Layer 4 of a small transformer language model trained on English Wikipedia (8 layers, counted from 0, width 64). Numbers have three digits each and are written without spaces.
Take only the direct path to the model's output, skipping the later layers: a vector added to the residual stream pushes a token's score in proportion to its dot product with that token's output vector.

Output vectors of the tokens that the questions are about. A number n stands for (n - 500) times 0.0059.
" ISBN": 576504515589626521724451583539500546405352436526573698249442244370471494628439500573461553516608404287676486783456497626563426613517382581355434460411412244584385518363526474422730268549550543
"″N": 485197432525574546664641472453284531355573492390511720234399453431355706755618504260500438589598252562577442524670453703546399538282470613412517389410540644534435561576603425465634472449569511
" Succeeded": 481489475751555547598490598547472531367445329448556630481404193524233581535524645520248593621554143110805566647700571513424587477411228554414391455477426163526285581424530374469630335783531684
"ury": 652429678797590360549577565420357611383333568421303606578488485510540876564533556455532606518350251521515588521738455706381633748282454608453500371546595572500539506440368494588435635493549507
"|---": 678301678441703493758778789407372597099236225078645639198284244357302723723721669254303798647463297289926709616789771736429573833369205733289293086412238405728279634388783308282685464580705636
"ournal": 516387700766634458469478750514162645471352479372659669483316430447632602610580323346325562538485322577629587534572598671370464649331595664526559338331466242526357514695650376449622406514629603
" classification": 686286613433661449585724511424482463441425467252504595356309490454641476477603637362583550556446411299625654522545503446356352682397643552250303456615403410549369512669592483435628467532700527
"ity.": 470231507304567577601693754317385539455215361590700435378341305222392644435555550460392531465406379500557703723518435529607477545484564592479580417444361561713360502489692534359597394431547348
"tar": 409644520589486562723662592318481431523521573524519416564437463354581554503667567266262632530474488416622654456481710515377443596607450452479414337398626608526448523522780566487660554417373600
"ves": 685610567375505606488493754525561479358343410315497515566309407538276482514565681487378456497480410579472682411583524506454439646448533527433221369550546273599525506464568600372506520537533311
"imate": 491626729659654591643867478378389630740409485290328626508394450383317668387628546335508487423450520564707595484660461624394560434348660441452479328460484796458395527539399445522650516553586546
"sp": 609687560569559592543485584525498427463641540437418370491574430351568566442474439319276368432442462449468588577522492433522647605381332494440397500442414380505500525516463445343654450678505376
"ize": 405461570416575627469670841360365447449250438322308527315350497328523462427500714507485562457446418417357651511490735429595617630406472658414461478336455606603482543381642433497221522606599443
" time.": 619457436357439331545649549561463612316354415338558628455447249378527587605642507227430656399414384393586668671500403633373672713527505492437448497472397376552413525462750397566533316683497365
" deg": 384363450472570457491585344278581443440487402552467710307523480404539527613664674312424500458412479487647609585445543628456526621334609538525331463512412418512449494517555331433534438599714517
"ew": 386436414524615593402400766666486477662400554535564559656459529524708613365598398424469575497448408458437399477559662550421466492459612547500537397587453446648428508320590568452480480618590534
"ks": 564566512610514573401406660299515584561577475573541404400429434732398683444539697464426544436466512652470632572550632526491531361326227453299546354632308579517400496549794393294461522469503381
"ican": 595399675547595500480774625279426320510300645547533745487615332428504566468634720685329613523589485233579508271667636770377300430330505708581467367405522543638508542668654466483599644653400512
"th": 457684445633371688477478496378607422416516560515629514537517640472369649611229481339347586516657563468478571506503531654454685474549595367511396438624435483457438486640541575439530564446480533
"lor": 445541575756496371524394703233600726213590513373551757553425508581622613537474424424028758480632292489751633518525679480610342738489406643626472391437326446627576504532615503539697637387386536
"ent": 538357454523509438318554735345554594493561365376412479563583594376396383527546435653396497572603500562424536616580584432424505427429761634610680427381471563511464496534336484422506431463405420
"ma": 521634539528564312503704675599540613580453560463585494469506436454609605487457550454476589579563432629592675469443770383338594647388409457546376376480497500469482499651456397381485616410570588
" the": 480607533601429578476592367530575498728504462487397397491492551573525411600506483533485568389500570493586496576446431429429487545486572485422649560512439621448444497407509535514472541411615490
"ional": 621521602493600288510719682484450335529319603652524550446371656473503685553626575478507427513299444731692391654605513345527555452394581665368627374575592679525472529570350486370683439465537598
"ause": 476644470574443534550777730386316544500588324313283640562324493315379488549554768469466482493470530372674621677562529543471357452283315532455458315437220277696519519393532580441531664491547584
"m": 378607461574438365473491605638540664581514604493500322500638552439529511486489579366545390532607540559566585429431537421320593467459486492551320470526536518555500476607410462461557519324552419
"(s)": 464435655383473519606472452561535632311591526440516628172335367489635482490484422587481444639387302497520577497614524542391359681434673567388377424587396668605452526591473396437441573611533515
"lymp": 566571663607589397661406711496593416338334352236461410439248381436460682593727478373436367533333368549623797438645616600375542488600409591438613244658463262626496533392682340396427484520511423
"ents": 637416631375574317423568748380531584461559327348445571431396595306337476429477420682354590521627520424449545651647669455519552594266753714599614429319233525625437504588488446274602393451539462
"ian": 433396591520396355500711657364416468541311555641543487648571492572634480454419631514484591532545409362497470616615518610542507426531594568634485415437599568491586489698395458442503556587544586

Each question shows what one neuron of this layer's MLP adds at an activation of 1. A number n stands for (n - 500) times 0.0017.

n120: 541669695548737662504484458515672542394438546603653370544500328491322581327445465562544522527546452778351695621535668380476628222541428441318418241579535510540498420509704559528407585481452314
Pushed up most: "ks"

n190: 584453454357568669263640570272487757560339399362514463339478748518481268692711400285559280561423635505473532754502415671437266294475518548544608528572516527516608507581606421466388565490498610
Pushed down most: " Succeeded"

n106: 544525367559397686524550627420476694592637528177409638478591755446541580530568661307576575365516491557506720740683548567145235486585456554476560202255309507643521421462393558526490551335423417
Pushed up most: "ause"

n15: 427396506541367434427751579471432382402543559486378640544573659452620401534505648398443431372417374369493558476536474520481529722355714595565447758522443390560596478420369428596343350635607583
Pushed down most: "ks"

n154: 489423444637378503571636543742453580499470480369581377754415440364560435352409385423424596416289430351435278585560506292514562606481731409467422351399538344294700613472495433552583361443452371
Pushed up most: " time."

n100: 432502646603371461347583699541770433464547462352376480622588429491544434416390490338423608555321513498585520647572502359438540567784451494451525514578477594472628341425574573520448492624767536
Pushed down most: "″N"

n152: 593310372540569573610454505422470538597497511530562669510619563729442794559469540457437245729692423462484529454393586610503559364311435501549623410612352522475251553627512502486431433396460490
Pushed up most: "″N"

n61: 577582436411560558464297547541266540597640566581549488569522552685422678660670353485515523409316784759442533794479414575517600586483609435485732211555519668495534530468362449451552519507546493
Which two tokens does it push up most, strongest first? "ional", "ks"

n28: 483580497537415471405548487436497531331385624393488499557606591694648710493630400513418565562539294441541390497623335316294485462510436697619576429378534468531659742403389332593262383388564526
Which two tokens does it push up most, strongest first? "ury", "lor"

n158: 446484374560149501501465595457478734247535595484656462844557431801491758362301448580353469608317437556798268746585417524547529577378597503501546468513515675617350415373554380544364596434624364
Pushed up most: "lor"

n4: 463467471803401315457661552615505293583501432623527605517553687517605568626778578372493554423497591399517528551483300495512577631498590267577406630494503460385432478553460328462616361614579486
Pushed up most: " deg"

n52: 519491597418676529320425591536305479581739660396573591792488619599456574521305440387544482553367430447514348324469575426337446752393523539590414579421679271514511520590427282574665393462433622
Pushed up most: "ournal"

n122: 379353495506428540441422472468554455428411610680548322545428367400453486550531433618517508443721451517398334369388451431433464360394386488513429136554559374726473357656554533239487588524325607
Which two tokens does it push up most, strongest first? "ican", "ks"

n56: 512441396428381562482484482602515543434446332734712453433444267431606510547557459551494471429768480598507481603590438444520561679680550529479565743398575373553470369619317491375507380525453558
Which two tokens does it push up most, strongest first? " ISBN", "ity."

n110: 469518419443454431688624271518538494546664278625280455469578491470542405556520554269857456587658398316437520434532433395248471393378547384691186678622679575532522719619452357498649465421422585
Pushed up most: "m"

n189: 545600506532488290393532413702566441395637532464714416503273623232433497589601433438619417450301519586591637463333392552376773478608465537428518315551569154554592546419582587425657490467523480
Which two tokens does it push up most, strongest first? "lymp", " time."

n164: 412655543375456407512520561402421691433493547391376535381338290341537550501410517563777545471618527682355695268438407350531456513712536664767583729492605562386552396528318454375280587468745477
Pushed down most: " Succeeded"

n117: 417549384487401544653445234485520493348478649626535570646527328729383438517547550525524605401542359369415471525494373474478528186308275563557330403496235453573448420467582368473530406499522258
Pushed up most: " Succeeded"

n172: 533403389486575277483502364464469501552384460427278355403640485343313691604594442580441493637417488354536670577517550434616538535440545574431467354501303669481375736366457386507486257516507464
Pushed up most: "|---"

n71: 539429230636416725416472462347234531268586381357567423486521437297419581407337556528426452711540774455603360464533552532287400538346384502433471462342463385654616759366595673556548624446300306
Which two tokens does it push up most, strongest first? "ause", "|---"

n12: 506374615441554528470615613422595664701339406521420584416692487618296495270581483330558437617568517559511337402435511726381479516505648396463317223514476616305502658486501375580531580538249496
Which two tokens does it push up most, strongest first? "imate", "ican"

n157: 398641502500161639678583404474542430455475494719533533691511637742593539582442323534653319481813620403401473477505496666257267624353721401654438540489495493624468521419437553314550583584560561
Pushed up most: "th"

n6: 466516470582482586330533654586490475478672392329472508508487385541403374424344401491379528528345425480612543517495411471451505525423606585398595583489273523306378531261564502549409611342409477
Pushed down most: "ian"

n92: 621727598326290324376508392510555644669498479470515612502450546635552292561501758476707538272480482478688492572814432459467675666368442520606662673378520358396542657634543374670439384744676475
Pushed up most: " time."

n2: 547430497521199503513438510390342439427531424493454479346549525696501651458615489345575372502534214348433335636301378499508231500565410630664476364130183522399489517328420292412434410529418404
Pushed up most: "″N"

n183: 334379394441719408558490350601443461594745449460486448479402659291568499416621409489365317394545589631344474717337596549530725566557417512344542743288394547425430552609568471429459348540452490
Pushed up most: "sp"

n82: 314636652672522491496639286684507436712474476447542470389447548502331617321436517385445506515515518485389525357296587537582319489678375552487475245337277651561389613532705716412488626369497710
Which two tokens does it push up most, strongest first? "tar", "imate"

n68: 400650474537418550400778632521676342495476425535523601652344516226407643490392470406281355685545462558589427561471406553393464286354462460188450708555311565451636616446640451653603308411644739
Which two tokens does it push up most, strongest first? "ause", " Succeeded"

n93: 499469619440464401480461556581501550430724508361379567661593351600386498390475584513600650482476517648582652749574679547492548413553633644460614584397628534623464456480674624539360601428477619
Pushed down most: "sp"

n88: 241681602531337602634640531058489491474570606618306518459461372501472543595529495485482720461928585340393660393584433626570340430481474446645553409427662447445526555423710364546397422624533428
Which two tokens does it push up most, strongest first? "ican", "tar"

n1: 347499544470389523242618639424463499495738416432570356383593517350488462447556518479633503408481492662426588559669562474386400520578589405553549594391561231389498510488490555561599552469457570
Which two tokens does it push up most, strongest first? "ent", "ause"

n74: 460579520517555442291458419318557559627538393545653489534803525608340482535464373623538406646322501464311554502392359399416563399601438430766586747410630413445535434373416413628282495528428613
Pushed up most: "ent"

n58: 515496597496270642540471521607517390435492387640423423556465608366418581522373552472461399366365693500524410510445587483446529460395530495391434526450427402442454352549459611599653350650545472
Pushed up most: "sp"

n21: 447436655331615464486486475407465484553493458654382660531418426667453367509463599657487573514474415568530514459558292387459516444597513433652533824748461370400432272532542568442545470423797557
Pushed down most: "|---"

n60: 497628563539297458440588701401512631483608367546643541568362782509316580386662706343530505379482487578366464805481510534539541483482574507505614581608541414476569493259605601549642649408727647
Pushed up most: "ause"

n27: 532558343466733541545724482618596566559516477418467461729431564424357549497322500420440450771374568485554751429624441491303189571375442592557342421559733427491478656281486479550563347635300316
Pushed up most: "ves"

n173: 333561592499408335338423537741333428431473385598734252650554663460495493476708617481488550396354351418289504552390436557637592347616614534632551679340448541345669574370490303629400585445507553
Pushed up most: "ian"

n65: 561494509462620596568465499582435340306525506611559446447561540738531595654468532577492626370584542385356604418496553664589595780559488497425400368657640462420289501541695373505481705340654546
Pushed down most: "ent"

n32: 341464416405448665358505706514457465650431614562579366435717347465693591279303649626415534572578463289509389326435523479486389513404531406613596375542472763547472317443685412453587650471407411
Which two tokens does it push up most, strongest first? "ican", "ew"

n163: 482384527692589565594427602536625490316477662569505486598455550517409419405521667439650309495529723358485548696457386645453581379436518556418531323412380487484424693443535392533440230461620453
Pushed up most: " ISBN"